Layer 7 of a small transformer language model trained on English Wikipedia (10 layers, counted from 0, width 128).
A neuron's activation on a vector x is GELU(weights . x), where the dot is the dot product.
The model reads these tokens: "p" "other" "m" "ic" " " "ne" "ur" "al" " re" "s" "cu" "e" " the" "ra" "p" "y" "." " C" "lin" "ical" " tri" "al"

The vector x that enters this layer's MLP at each token. A number n stands for (n - 500) times 0.014.
0 "p": 353,606,310,486,640,614,511,488,556,659,437,321,436,404,501,547,511,138,516,430,604,603,496,510,434,671,464,430,496,557,369,537,509,641,507,626,556,510,361,577,648,441,600,419,355,494,454,404,315,525,555,529,572,551,416,414,528,493,489,525,532,434,539,465,552,415,643,529,308,474,529,562,536,626,637,538,510,550,512,243,543,517,639,509,437,487,607,431,473,622,527,497,599,541,476,573,532,571,540,374,507,520,381,473,503,517,657,467,464,578,439,614,548,504,499,441,607,599,528,401,505,253,333,417,372,510,518,605
1 "other": 353,650,408,493,460,515,513,545,607,569,478,410,443,489,353,585,558,327,480,546,651,674,580,473,458,562,330,452,438,684,550,529,456,579,462,381,593,512,430,521,525,507,385,464,606,552,437,382,471,556,558,536,627,352,463,485,576,399,288,450,338,433,508,457,489,631,661,573,635,572,453,435,629,427,433,402,530,531,625,271,409,644,532,557,565,591,744,651,551,389,622,487,573,570,477,512,401,577,578,332,570,450,507,448,516,409,406,551,571,486,503,440,393,504,549,507,501,608,543,498,522,194,397,511,490,472,551,567
2 "m": 341,561,426,569,541,459,443,282,501,605,430,285,437,422,530,427,564,423,513,543,715,405,499,453,452,654,521,503,316,625,526,638,502,570,437,460,550,545,574,625,519,301,715,448,554,479,450,504,638,507,503,490,655,532,636,498,682,381,321,628,421,467,477,480,474,714,462,501,353,550,332,534,527,611,528,542,642,544,580,534,399,534,511,419,494,325,611,467,454,416,450,541,572,505,483,499,306,429,425,490,511,458,389,429,726,582,618,606,593,531,434,461,405,316,444,506,435,564,606,502,548,462,538,502,411,521,550,479
3 "ic": 422,497,403,522,488,405,476,398,510,664,434,502,519,514,533,539,485,431,611,414,589,565,583,591,472,693,531,418,354,573,422,622,498,611,644,550,439,426,490,649,651,709,429,608,324,519,486,482,346,441,566,449,569,386,271,468,436,481,391,531,427,498,571,547,566,429,460,566,648,552,520,554,564,484,622,535,585,378,623,404,351,530,722,537,322,522,629,463,602,269,569,544,505,589,514,359,368,432,561,530,503,365,442,531,327,477,527,642,605,436,548,430,347,491,346,585,544,414,509,488,605,350,419,556,594,413,573,474
4 " ": 404,522,591,590,476,723,479,490,529,553,630,468,461,439,488,352,476,328,571,578,830,609,570,387,510,560,422,434,434,493,578,594,483,522,478,419,537,487,335,341,476,425,483,526,570,331,508,470,497,569,431,569,582,496,507,450,560,606,415,555,443,492,458,503,516,362,497,614,570,491,511,461,546,569,420,434,593,545,494,401,402,487,547,421,370,646,621,537,445,560,466,585,528,704,417,475,496,486,467,597,387,408,451,572,548,642,377,473,497,539,398,512,572,307,372,591,651,543,486,443,579,230,457,736,481,459,375,549
5 "ne": 382,710,480,580,501,380,465,489,497,457,441,503,592,463,445,327,541,452,536,624,571,560,499,487,412,537,431,407,552,654,495,576,598,700,489,518,499,463,333,385,586,446,502,567,399,411,396,537,479,661,713,523,541,606,510,423,567,449,573,572,417,305,367,564,394,541,491,425,538,538,513,457,391,602,392,648,427,326,464,636,280,383,571,566,387,488,655,530,446,416,553,481,470,629,452,521,584,458,319,557,417,509,325,619,468,549,605,691,496,506,469,704,455,560,568,347,630,488,482,612,453,385,426,547,636,520,408,330
6 "ur": 432,403,552,501,503,445,576,441,475,518,471,312,538,495,503,462,589,594,595,403,666,446,726,406,458,606,449,510,513,518,512,441,523,660,622,551,400,496,353,378,579,380,684,568,622,487,596,660,478,491,631,403,654,500,488,412,565,370,443,548,464,557,361,505,563,658,547,342,537,624,466,420,528,421,500,416,520,316,587,573,409,583,429,480,355,639,494,610,433,463,586,535,518,458,615,747,415,497,361,620,559,492,330,537,416,641,425,572,454,402,561,485,466,533,480,506,442,665,411,491,594,322,290,529,504,477,347,334
7 "al": 424,385,439,464,506,277,560,401,606,506,533,535,526,482,658,597,622,645,604,532,562,552,728,416,367,781,470,495,460,563,423,629,535,575,457,435,507,502,414,569,597,460,538,597,402,432,498,430,494,524,560,588,573,307,428,512,613,445,446,589,437,468,641,481,533,538,498,437,447,448,475,552,607,459,437,518,413,408,673,370,456,530,456,516,313,656,666,548,578,299,581,554,448,500,539,392,411,488,463,419,422,412,424,404,455,335,591,577,495,456,565,484,270,475,534,614,594,430,490,499,561,320,505,616,497,582,496,484
8 " re": 363,597,491,664,412,559,449,370,526,684,466,280,580,416,514,442,611,368,568,640,647,356,632,474,436,583,420,423,417,597,584,681,634,653,513,463,556,362,399,299,421,642,571,526,486,390,499,526,382,465,635,449,516,418,426,384,640,573,545,530,393,552,486,496,493,443,390,613,454,595,484,505,368,624,456,583,491,575,502,556,576,579,357,501,449,655,503,468,522,558,547,536,451,579,446,492,403,404,533,662,476,425,458,401,439,469,661,520,545,413,557,649,497,566,435,408,592,528,555,385,574,313,506,473,500,391,280,546
9 "s": 396,550,471,368,517,496,548,544,288,408,438,511,592,453,689,423,382,449,690,572,625,485,519,484,532,652,216,564,441,591,637,606,460,575,580,338,455,577,483,386,537,447,528,395,348,524,612,511,434,379,620,628,491,457,427,524,550,469,444,433,466,459,581,559,528,418,517,440,382,493,441,526,381,636,521,307,509,498,435,633,437,396,534,530,640,458,688,449,565,633,484,622,551,310,510,629,438,624,505,509,403,573,429,527,380,416,497,562,461,470,450,393,423,515,478,616,651,707,446,434,638,484,416,717,613,408,397,449
10 "cu": 361,540,385,469,624,512,391,522,434,556,525,437,545,453,665,260,620,381,658,638,655,435,661,319,521,545,506,419,452,635,345,512,489,488,637,492,323,578,491,405,543,570,483,564,215,403,486,472,535,485,444,627,410,480,358,625,475,518,476,428,623,483,558,549,512,320,413,509,323,362,542,643,564,432,440,521,555,253,423,559,457,543,448,556,319,448,397,493,556,568,532,583,532,546,724,547,496,428,402,507,483,507,489,548,530,449,555,608,642,373,624,509,515,560,568,456,509,573,695,407,664,506,397,544,514,499,442,498
11 "e": 442,459,533,539,423,277,484,432,493,473,535,468,475,512,412,587,407,372,400,494,535,550,484,481,504,421,349,470,488,610,618,681,689,585,459,467,491,550,345,313,569,423,549,549,435,579,438,462,652,522,538,554,547,441,489,558,665,534,503,508,322,276,562,430,556,438,542,397,573,421,357,516,766,528,399,667,565,472,639,574,454,421,577,582,555,537,554,559,634,515,482,468,532,606,624,466,504,545,508,457,364,500,369,445,491,330,602,604,537,384,543,449,351,468,514,662,726,617,568,403,497,349,398,683,536,368,519,429
12 " the": 273,288,349,611,410,570,578,456,481,522,513,500,546,486,552,499,486,282,569,350,535,508,755,420,421,657,359,487,396,499,513,574,597,544,505,618,523,540,515,475,627,427,681,553,385,622,511,495,439,394,580,491,532,559,420,389,596,445,543,432,450,367,582,464,500,471,675,569,551,389,657,453,497,451,538,517,556,656,647,495,407,635,551,600,394,470,559,562,664,385,562,551,384,452,465,430,479,546,476,470,499,439,374,520,418,505,453,463,607,462,421,465,510,443,515,520,613,574,522,540,551,150,390,644,439,458,523,588
13 "ra": 331,546,422,497,391,525,565,495,443,598,494,499,553,380,659,516,411,440,507,463,565,506,703,503,574,559,523,372,466,610,547,471,678,703,510,406,473,499,548,337,583,518,416,574,571,451,425,495,507,418,615,701,706,419,384,394,517,398,310,462,459,337,355,602,402,564,484,410,403,562,483,539,448,354,621,592,556,451,640,536,385,551,446,470,528,415,447,706,545,426,576,604,606,528,593,575,417,630,558,562,360,539,199,467,471,510,512,554,469,467,411,434,471,486,577,379,484,636,694,584,438,286,471,507,473,616,500,463
14 "p": 334,399,334,807,478,477,531,469,399,500,445,478,398,537,530,453,357,568,543,520,691,417,662,421,553,607,516,424,440,518,531,396,596,549,401,602,366,462,487,390,486,387,436,565,393,495,489,647,362,579,469,536,591,547,446,569,652,392,387,487,510,430,535,589,544,478,544,407,510,556,431,465,686,507,593,535,462,333,583,553,474,532,556,468,348,464,449,500,643,317,560,603,465,617,670,510,348,596,554,543,500,410,440,406,381,667,589,710,568,421,569,546,390,452,570,530,506,498,519,507,581,267,542,390,648,401,512,486
15 "y": 454,554,415,499,370,564,493,384,411,534,479,454,529,540,444,502,632,558,491,474,493,571,640,510,483,533,500,559,522,535,609,544,529,497,496,445,512,521,520,539,478,596,481,521,510,498,465,524,409,486,443,515,589,453,453,538,577,590,368,393,504,380,425,469,591,389,488,513,449,458,519,359,673,610,425,550,619,449,572,399,465,559,491,510,460,559,603,282,528,535,543,457,489,572,554,516,448,508,490,556,427,485,553,534,548,440,550,697,547,501,618,368,437,353,471,769,685,479,762,568,500,11,293,565,343,531,483,533
16 ".": 213,431,464,473,555,499,622,338,440,761,681,523,475,566,626,524,567,552,530,449,485,608,458,575,314,488,200,508,424,604,601,453,555,519,441,537,586,636,483,484,514,472,539,564,507,419,615,431,432,440,371,561,611,461,484,484,575,506,400,505,474,317,597,618,488,354,330,524,331,530,438,525,480,491,757,512,363,462,662,412,538,535,524,511,396,397,508,452,461,440,510,537,306,605,530,455,512,635,525,454,563,577,461,527,493,534,561,506,519,451,460,556,417,424,464,577,635,523,618,488,463,264,502,531,623,628,553,441
17 " C": 602,500,450,524,538,770,571,542,485,507,513,492,577,563,496,357,478,477,389,529,433,476,575,448,540,570,475,529,484,614,298,511,591,491,475,465,403,618,492,550,465,535,559,307,331,402,317,492,387,605,492,678,597,499,560,532,644,472,369,423,446,610,565,408,386,462,371,537,551,528,745,446,566,575,525,426,543,532,451,449,435,496,484,624,299,387,626,365,377,476,400,437,518,492,621,598,399,529,534,686,326,555,478,617,467,621,600,505,581,403,422,512,419,519,361,565,582,507,611,525,562,251,626,547,535,511,349,527
18 "lin": 510,324,510,512,544,608,607,334,428,507,481,457,460,456,496,516,471,402,533,551,694,587,343,300,621,533,381,538,344,539,464,513,704,757,517,483,354,675,568,540,549,403,503,534,657,355,374,370,458,528,551,509,571,710,415,531,578,509,565,470,436,542,548,424,424,531,580,447,630,552,543,566,526,334,436,578,514,398,474,466,467,399,570,582,288,450,598,417,595,601,584,593,448,460,459,588,394,382,603,471,370,492,341,626,466,526,720,477,583,520,371,398,369,536,436,492,405,492,562,440,648,456,449,605,432,545,503,537
19 "ical": 484,415,294,378,422,413,404,423,528,476,608,585,539,461,464,598,660,504,566,379,561,515,719,433,448,765,476,490,274,623,347,559,476,497,615,481,300,522,461,527,537,434,532,672,546,492,498,480,338,487,520,610,565,497,380,646,516,512,397,438,365,567,484,490,537,480,434,571,469,496,510,554,562,638,607,572,551,434,651,464,411,512,470,501,395,623,584,481,513,451,521,571,459,662,617,423,402,386,455,470,403,443,619,511,408,495,610,525,640,425,563,476,307,465,421,635,536,595,549,429,448,256,487,572,490,555,612,414
20 " tri": 213,500,485,636,552,615,360,470,519,565,548,383,469,443,573,546,523,370,560,638,607,479,658,347,457,565,404,393,466,651,502,639,545,459,574,542,587,422,477,220,560,481,495,578,533,483,536,547,485,384,691,475,462,451,536,442,640,565,436,546,458,531,594,545,492,415,497,478,356,467,481,519,423,778,372,421,538,343,618,507,389,645,450,568,556,532,415,353,569,579,531,468,608,443,379,544,466,545,453,590,506,493,557,537,382,445,681,511,378,359,433,616,516,546,402,454,451,555,462,536,601,258,352,650,471,521,561,547
21 "al": 384,394,493,430,471,337,527,452,689,530,470,407,451,423,660,703,547,498,549,628,593,617,561,447,445,644,470,391,394,516,443,594,589,621,577,489,389,518,450,555,481,361,496,453,493,608,519,395,616,457,518,605,492,325,531,514,620,493,357,499,442,503,532,477,505,445,566,398,483,473,468,458,614,631,466,537,462,518,632,451,389,620,527,532,490,707,658,422,522,406,529,657,516,499,564,325,422,628,383,514,366,438,354,478,412,449,527,560,518,341,514,464,280,544,473,763,657,552,510,442,578,351,420,617,362,536,575,422

Each question shows the input weights of one neuron of the MLP. A number n stands for (n - 500) times 0.00081.

n470: 445,529,525,483,494,580,713,614,595,339,401,522,320,580,481,626,584,660,405,493,523,405,456,628,184,392,524,576,452,603,484,474,346,503,258,490,445,477,375,450,350,551,442,355,695,407,647,598,697,507,568,550,284,243,578,283,407,616,396,547,606,643,441,389,608,526,430,632,427,576,448,558,606,446,588,593,487,561,461,436,500,597,573,580,680,532,429,634,415,626,422,434,634,393,497,583,593,585,565,431,588,414,325,656,279,468,516,449,448,526,279,448,628,326,595,464,415,519,439,608,631,503,522,317,406,639,482,604
Which token does this neuron like most? 1 "other"

n462: 656,573,641,361,470,527,486,537,386,265,530,507,579,424,667,500,548,600,500,541,503,443,421,592,305,591,462,565,779,459,524,517,453,408,483,562,387,466,377,343,421,402,331,547,442,444,433,641,667,608,627,531,627,721,443,493,467,427,524,406,414,634,547,480,588,469,486,550,593,582,577,407,535,604,468,517,462,516,633,533,477,434,307,494,576,612,222,507,435,406,591,480,787,700,592,525,609,331,480,429,352,546,382,592,696,503,315,516,578,200,409,537,715,420,631,435,520,329,535,507,528,464,332,410,283,480,202,438
On which three tokens does it fire most, strongest first? 6 "ur", 5 "ne", 4 " "

n97: 529,503,503,570,427,567,549,620,591,343,602,684,541,443,387,433,293,544,581,644,393,464,420,411,547,497,410,592,458,255,444,600,321,519,615,550,397,387,561,523,388,567,401,477,287,462,487,569,431,671,449,441,457,477,793,810,273,439,513,500,593,449,587,538,595,854,593,701,407,398,600,561,399,543,618,573,572,472,372,647,439,478,732,381,411,509,647,704,563,567,438,327,744,473,451,657,404,468,567,419,503,554,510,523,417,371,475,415,461,566,547,373,519,414,522,395,425,397,497,536,583,434,548,577,494,572,482,586
Which token does this neuron like most? 9 "s"

n225: 522,615,525,463,449,557,438,419,391,491,487,424,440,586,513,331,387,574,312,507,336,526,593,516,509,316,304,670,331,352,513,410,464,519,539,470,596,413,525,556,645,635,529,559,497,545,339,550,456,516,500,464,243,696,410,497,535,350,561,540,615,590,545,374,529,412,593,541,445,382,574,701,537,646,751,373,552,522,673,576,248,513,526,588,516,554,532,429,422,493,537,538,589,460,611,463,665,154,868,523,616,396,507,513,520,509,373,390,678,536,490,435,475,475,647,448,471,461,610,558,330,635,611,589,587,650,558,533
Which token does this neuron like most? 3 "ic"

n226: 506,386,657,463,519,503,454,415,264,506,500,609,367,526,494,634,547,453,460,424,352,500,615,497,541,441,365,543,415,631,596,373,586,548,450,463,643,546,613,480,550,569,448,778,427,604,539,554,670,549,451,483,379,523,516,649,490,513,484,466,406,601,326,632,725,616,665,500,758,694,451,662,335,294,437,296,627,336,559,477,468,318,402,441,578,442,416,549,328,438,519,545,693,412,411,493,419,648,487,543,579,394,337,319,419,612,434,484,626,600,623,385,390,545,599,380,517,353,636,444,276,641,345,594,421,280,512,591
Which token does this neuron like most? 13 "ra"

n375: 727,435,503,497,590,344,202,543,573,538,452,590,322,555,590,409,574,607,536,394,336,309,517,568,605,526,493,473,399,211,341,510,579,555,366,399,464,490,649,660,436,267,458,510,680,442,553,660,612,523,458,436,577,606,477,818,312,598,415,561,370,529,585,474,662,567,628,630,514,607,644,594,613,493,652,264,503,426,497,445,539,322,483,584,490,490,416,655,551,490,364,500,581,588,560,569,568,457,516,411,655,580,561,393,520,427,478,423,497,400,469,457,400,425,529,553,536,379,459,437,429,580,377,445,745,410,752,608
On which token does it fire most, and how strongly? 19 "ical", at about 1.2

n355: 601,536,297,443,457,683,471,664,475,316,307,900,399,615,262,648,519,640,661,610,325,591,429,511,309,474,598,441,507,444,603,576,306,447,604,642,431,617,676,585,485,580,529,643,478,601,719,631,727,340,591,489,359,500,583,265,583,327,526,703,547,536,609,553,603,445,380,425,473,630,584,601,489,507,381,493,622,332,420,734,486,496,675,576,611,539,579,580,465,489,500,440,489,552,434,527,529,211,464,548,781,429,331,552,384,468,479,799,522,441,732,485,479,360,429,570,669,388,428,474,586,553,443,496,398,478,534,642
Which token does this neuron like most? 3 "ic"

n189: 477,649,468,541,404,419,470,409,491,319,324,407,439,700,535,403,823,635,408,358,425,281,473,577,332,503,453,589,626,453,566,704,490,455,570,560,461,359,768,610,517,463,200,652,381,381,588,456,567,614,412,457,490,599,558,516,371,578,435,547,277,445,297,452,688,596,470,542,472,490,438,455,445,550,469,590,334,564,348,503,642,429,456,441,696,551,600,412,503,599,358,494,657,503,408,583,477,402,542,467,408,529,584,460,637,465,428,551,309,487,647,388,478,294,605,477,694,494,544,608,709,497,542,539,575,371,497,540
Which token does this neuron like most? 15 "y"

n119: 681,537,391,359,369,699,609,494,443,605,378,433,577,543,557,608,334,455,556,556,509,376,494,530,440,584,538,475,525,433,437,642,459,412,468,478,571,115,359,513,377,477,239,663,560,540,581,412,521,481,454,604,605,560,546,506,439,543,593,353,589,407,438,649,606,607,487,469,563,335,460,460,536,401,599,363,601,579,512,466,368,316,350,506,662,573,561,460,569,532,380,434,549,663,566,585,420,578,734,522,659,512,302,320,446,409,416,500,553,702,646,378,524,518,573,412,444,503,535,550,407,455,341,555,614,620,394,602
Which token does this neuron like most? 13 "ra"

n318: 576,604,398,545,451,653,324,386,549,435,355,625,364,709,405,567,573,474,517,480,493,577,279,718,311,291,587,449,537,527,368,507,554,513,301,472,410,423,463,531,541,451,513,402,510,467,584,611,448,534,453,202,503,568,771,592,629,200,564,393,676,537,450,566,585,527,579,414,514,500,420,507,718,486,477,593,312,559,560,739,636,470,679,630,480,707,540,635,555,654,367,608,365,493,429,532,354,368,720,527,550,615,410,661,555,533,519,582,649,452,437,507,507,613,510,302,500,533,510,419,444,598,493,314,369,428,433,345
Which token does this neuron like most? 5 "ne"

n247: 407,500,559,566,477,358,642,433,334,497,474,470,725,761,497,720,490,568,493,442,570,520,524,296,520,557,680,500,600,562,398,603,402,651,418,589,690,292,626,323,493,374,460,381,520,517,473,382,667,336,457,404,356,340,593,595,639,463,466,507,453,553,550,418,541,629,397,533,507,664,543,503,553,324,539,682,418,497,517,556,560,576,658,516,593,333,513,561,516,657,474,503,612,672,503,514,579,483,737,777,550,637,403,462,424,412,545,385,308,408,542,348,318,546,755,442,429,270,569,325,507,507,619,477,370,558,516,696
On which token does it fire most, and how strongly? 13 "ra", at about 1.4

n151: 471,609,468,470,546,651,313,387,631,606,529,625,496,468,365,410,642,531,844,460,391,307,388,432,539,566,706,415,615,407,669,525,423,653,166,448,504,347,601,470,326,519,651,305,596,302,456,596,564,464,543,589,515,404,706,544,482,540,536,500,489,417,445,557,482,677,422,396,481,489,387,227,805,519,409,271,489,582,449,626,536,482,534,448,762,354,417,584,175,545,556,465,436,507,338,692,593,507,493,467,507,546,215,559,459,518,405,486,320,478,386,441,564,450,525,533,676,478,274,657,677,596,457,425,402,293,497,691
Its two highest activations, in order, are on tokens 2 "m", 4 " "

n474: 525,425,488,428,584,419,567,389,528,334,559,522,556,615,598,456,422,461,459,474,516,440,458,509,482,314,500,715,641,568,580,362,592,509,326,671,475,509,500,603,645,480,375,538,381,628,405,420,577,519,428,645,671,423,459,392,469,563,762,353,650,607,478,543,736,554,610,481,544,413,383,519,579,403,433,565,394,590,400,537,612,363,853,437,379,494,416,513,429,467,607,371,426,351,497,457,478,621,525,389,370,442,464,545,409,460,503,543,592,660,394,360,360,565,568,423,404,538,451,285,692,620,394,260,484,414,548,250
Which token does this neuron like most? 18 "lin"

n196: 522,558,576,356,294,695,513,755,353,444,560,424,404,312,601,468,543,630,344,529,516,497,447,525,541,539,523,520,417,566,366,452,611,626,477,467,593,500,551,533,408,625,541,484,428,637,393,616,506,516,526,546,484,758,526,406,516,378,400,500,545,600,413,336,627,346,629,519,500,256,526,781,483,424,599,497,493,547,324,516,621,494,563,338,567,342,624,468,309,675,491,550,709,533,464,387,535,532,612,432,471,481,387,572,483,679,326,487,542,448,389,552,541,545,456,425,419,281,794,325,447,491,506,541,455,543,744,636
On which token does it fire most, and how strongly? 0 "p", at about 1.7

n493: 662,714,530,456,533,575,616,403,526,479,622,390,629,620,518,434,306,561,592,304,336,379,394,491,338,461,609,506,272,640,512,596,512,381,648,730,575,403,512,636,339,462,539,469,469,581,360,479,615,603,494,506,296,396,476,570,524,542,482,287,608,403,524,319,558,475,347,482,642,416,506,380,529,491,439,485,522,444,554,614,476,581,534,543,485,491,679,546,559,563,579,459,628,578,512,420,491,594,509,463,439,535,290,617,659,565,266,299,448,694,408,515,595,473,438,515,546,443,425,622,368,479,527,416,533,534,417,625
Which token does this neuron like most? 17 " C"

n148: 567,634,604,487,604,430,607,400,416,484,390,497,516,582,384,538,649,648,435,536,381,458,474,535,606,590,576,663,583,543,380,637,484,578,454,303,557,497,551,513,608,386,732,601,666,459,420,528,390,577,558,386,310,510,631,575,532,411,513,311,471,519,642,437,481,539,546,389,452,425,596,452,608,256,522,364,454,547,481,513,462,608,437,567,364,390,509,581,160,624,748,575,380,480,607,456,649,423,529,620,619,631,659,267,579,359,345,277,380,445,544,487,459,373,531,477,312,369,427,452,470,412,421,633,346,448,445,609
Which token does this neuron like most? 6 "ur"

n421: 597,597,329,688,521,503,680,497,561,486,500,438,672,707,405,618,543,460,595,362,360,458,471,243,483,563,587,677,465,135,638,642,320,445,500,436,517,567,645,607,568,529,469,581,454,659,500,602,415,549,413,372,561,447,451,398,465,445,542,475,413,660,595,674,338,642,342,441,452,589,430,313,624,536,473,552,144,483,479,552,683,372,511,513,597,623,472,595,395,598,419,480,593,360,514,441,728,472,469,486,623,282,226,550,489,578,429,524,465,624,577,504,583,476,663,472,341,503,268,500,262,442,366,500,580,404,771,453
On which token does it fire most, and how strongly? 6 "ur", at about 0.54

n245: 467,383,456,647,370,304,257,672,658,477,612,411,348,449,403,617,444,604,518,533,407,557,534,636,272,413,559,537,694,485,488,578,527,512,589,676,572,572,637,672,644,352,482,521,445,729,340,409,650,358,386,475,598,317,629,485,565,533,615,581,587,389,639,656,397,500,460,450,548,506,560,592,349,615,384,544,414,353,536,390,423,384,361,631,494,580,414,521,444,450,541,494,323,525,457,561,458,573,425,461,615,632,407,586,528,438,503,450,488,387,582,382,512,467,544,604,536,563,584,418,341,521,482,500,386,448,480,447
On which token does it fire most, and how strongly? 21 "al", at about 2.4

n71: 593,682,408,579,590,584,509,543,344,583,470,539,518,575,461,545,425,406,414,454,384,415,581,396,515,473,472,485,705,565,294,270,463,331,497,444,506,625,593,488,286,471,524,500,444,473,537,503,364,503,464,472,478,497,570,408,572,419,527,337,464,385,634,565,426,602,719,599,487,370,509,650,319,534,523,656,608,640,446,584,638,596,550,509,377,503,458,341,382,782,438,482,557,547,525,664,527,583,509,656,652,479,321,429,569,559,521,447,583,244,351,570,521,455,467,367,340,555,358,573,469,515,653,545,518,620,376,306
On which token does it fire most, and how strongly? 17 " C", at about 2.7

n455: 574,526,538,456,519,590,451,568,377,418,522,510,510,884,342,751,480,394,712,415,328,435,553,545,295,302,430,388,523,400,536,419,611,427,556,420,448,539,555,520,540,300,571,526,302,400,480,446,661,377,523,497,523,332,584,336,522,490,572,436,587,561,585,408,661,441,317,574,621,517,623,529,588,614,666,526,477,475,484,449,513,449,370,414,455,506,343,650,699,348,547,358,372,303,693,534,474,471,558,588,477,373,467,411,417,538,434,462,585,286,547,454,711,372,715,566,395,448,450,353,446,506,465,670,620,474,540,447
Which token does this neuron like most? 12 " the"

n381: 438,569,728,565,565,400,405,661,734,486,479,575,500,651,368,580,266,674,419,616,674,221,765,507,317,636,532,415,680,336,366,521,317,527,646,425,576,395,590,557,550,547,414,676,465,628,605,405,524,402,583,553,610,634,469,342,552,607,521,306,590,736,374,538,451,521,482,435,548,283,410,352,467,611,487,462,663,415,413,576,590,562,382,483,445,387,576,549,541,525,372,608,661,382,507,474,486,581,497,563,591,452,385,603,332,520,490,561,437,496,522,426,390,479,452,472,247,427,251,465,406,875,541,569,500,436,319,539
On which token does it fire most, and how strongly? 6 "ur", at about 1.3

n258: 552,478,579,610,527,365,434,631,597,576,375,711,454,432,479,485,333,590,569,541,481,363,548,689,337,310,506,374,639,586,318,491,525,345,522,475,531,562,592,548,532,487,568,428,456,562,500,367,436,656,435,551,344,443,357,387,263,630,428,513,701,621,659,457,563,431,423,684,480,452,587,454,448,497,326,374,525,588,494,537,642,494,506,532,506,643,525,675,567,555,515,706,451,311,481,691,485,437,500,274,650,615,465,516,583,491,542,740,444,418,594,522,705,445,494,427,484,410,281,497,532,427,423,595,587,491,376,561
Its two highest activations, in order, are on tokens 10 "cu", 9 "s"

n8: 471,552,519,517,352,334,553,510,739,497,313,603,448,351,426,533,466,443,371,553,497,559,419,352,538,326,656,527,598,453,736,477,570,410,353,527,533,576,633,426,316,383,594,553,583,585,586,430,519,559,503,323,648,467,418,553,458,428,372,609,627,565,516,622,457,620,287,409,689,574,402,536,442,645,427,494,500,680,552,367,630,529,557,444,568,738,477,513,452,610,427,337,590,284,586,809,591,447,578,414,372,458,517,296,510,564,399,612,536,376,723,510,358,503,641,490,381,297,643,262,463,583,419,445,520,513,500,672
Which token does this neuron like most? 1 "other"

n57: 586,413,476,424,548,607,661,253,564,561,445,664,524,462,534,186,529,420,447,630,531,375,461,732,638,221,536,571,566,621,444,324,395,704,433,568,469,367,607,472,571,605,497,335,429,472,451,547,273,423,479,592,390,627,497,851,521,714,653,557,541,465,531,779,482,556,622,459,426,450,542,386,219,593,312,500,599,585,500,548,455,455,593,424,596,367,486,619,422,471,520,466,435,421,338,714,552,545,445,535,510,466,507,305,554,493,416,568,563,765,562,612,586,514,575,486,300,670,453,336,392,639,630,579,521,648,516,411
Which token does this neuron like most? 5 "ne"

n219: 458,503,545,497,622,568,576,313,144,417,314,532,674,610,459,477,406,550,612,579,399,543,621,612,513,303,453,444,552,574,427,523,388,522,483,463,448,339,623,637,266,579,264,480,543,529,615,395,602,493,298,580,403,460,572,616,422,494,398,436,519,604,379,622,559,454,342,497,552,577,409,296,497,248,566,326,463,587,610,519,743,422,406,497,452,474,513,543,465,855,431,471,516,635,510,452,561,530,624,609,428,516,510,447,631,303,449,570,632,586,452,609,571,626,462,557,526,304,520,424,321,414,371,610,526,553,382,571
Which token does this neuron like most? 15 "y"

n182: 585,476,581,482,432,357,396,462,567,711,554,611,432,673,513,374,532,490,542,490,431,307,429,446,403,621,301,483,469,391,392,500,365,439,633,549,384,541,561,549,296,266,480,622,500,551,610,446,382,503,404,595,345,667,483,524,391,480,690,475,626,579,731,483,497,263,454,514,401,532,229,476,583,673,636,602,440,503,544,629,807,616,472,454,721,615,456,662,453,525,517,406,588,227,479,340,650,261,640,528,479,540,440,493,390,470,703,443,469,524,597,559,422,531,450,434,497,215,507,417,553,490,358,714,483,406,754,493
On which token does it fire most, and how strongly? 19 "ical", at about 1.4

n124: 860,446,539,372,464,428,405,591,373,451,128,507,511,618,209,522,425,542,372,555,511,387,575,561,578,343,297,663,496,433,382,424,529,475,500,615,511,624,691,696,374,796,612,562,478,482,536,631,390,536,413,567,541,695,525,599,385,460,482,451,778,409,438,518,507,530,306,493,322,556,511,349,477,448,297,453,411,546,294,719,435,579,425,565,486,389,579,456,330,542,546,553,539,279,412,789,514,471,558,537,558,699,414,585,470,546,275,536,680,504,508,621,643,561,457,197,526,427,349,558,429,575,572,399,460,319,379,575
On which token does it fire most, and how strongly? 17 " C", at about 1.6

n312: 422,539,634,561,535,432,678,441,532,519,433,516,397,435,525,549,530,648,358,483,425,467,423,551,487,703,578,593,461,457,606,776,484,618,623,547,610,317,410,520,577,401,497,434,477,629,235,554,720,382,373,164,196,619,386,484,516,510,618,436,341,477,336,468,550,420,460,355,365,383,529,293,657,345,601,497,553,538,588,675,542,445,423,407,597,615,336,470,548,544,468,608,612,601,355,503,413,487,468,375,510,522,379,580,584,564,491,315,556,477,633,618,638,397,513,483,193,516,524,490,514,478,606,581,373,500,599,403
Which token does this neuron like most? 2 "m"

n347: 459,687,548,334,428,376,360,601,611,554,500,333,469,699,422,559,489,570,661,528,510,604,468,534,510,326,353,606,638,496,602,635,651,361,224,624,386,392,627,514,543,373,438,349,525,596,493,459,544,462,420,539,550,444,652,402,514,238,792,629,493,372,629,306,367,394,450,634,533,323,500,531,645,589,547,551,397,565,631,576,483,394,610,467,373,725,644,563,470,536,440,325,493,504,328,618,466,367,593,503,406,703,565,454,347,564,383,534,273,620,649,228,377,517,554,458,549,431,536,381,457,802,456,596,548,419,497,307
Which token does this neuron like most? 11 "e"

n290: 544,608,332,299,472,746,513,420,546,358,575,534,384,654,615,573,441,442,506,481,535,580,657,325,525,535,457,649,705,422,400,449,580,481,363,396,554,270,525,558,487,487,560,535,532,585,407,621,428,385,513,269,451,474,459,625,475,396,401,464,424,557,564,550,416,448,471,415,500,393,627,390,420,536,497,541,643,634,487,434,598,632,513,708,557,519,685,487,447,510,386,494,632,661,397,470,377,503,506,609,420,668,454,380,510,379,555,422,625,345,640,394,616,251,661,380,281,544,480,414,296,575,582,538,433,355,729,428
Which token does this neuron like most? 1 "other"

n372: 420,639,534,362,565,507,288,479,534,449,634,431,327,631,507,375,457,493,221,401,472,581,450,393,391,532,608,624,559,310,681,608,511,586,579,561,566,619,497,443,539,288,476,351,553,351,479,834,913,556,643,636,450,525,392,659,583,580,465,402,472,455,651,469,422,614,489,573,306,586,483,528,383,464,281,338,493,510,524,503,764,386,522,394,642,325,583,402,503,547,473,510,624,356,344,541,528,694,615,468,444,596,334,496,468,275,561,459,496,504,599,415,583,455,456,358,348,605,500,588,714,637,545,344,406,365,367,435
Which token does this neuron like most? 9 "s"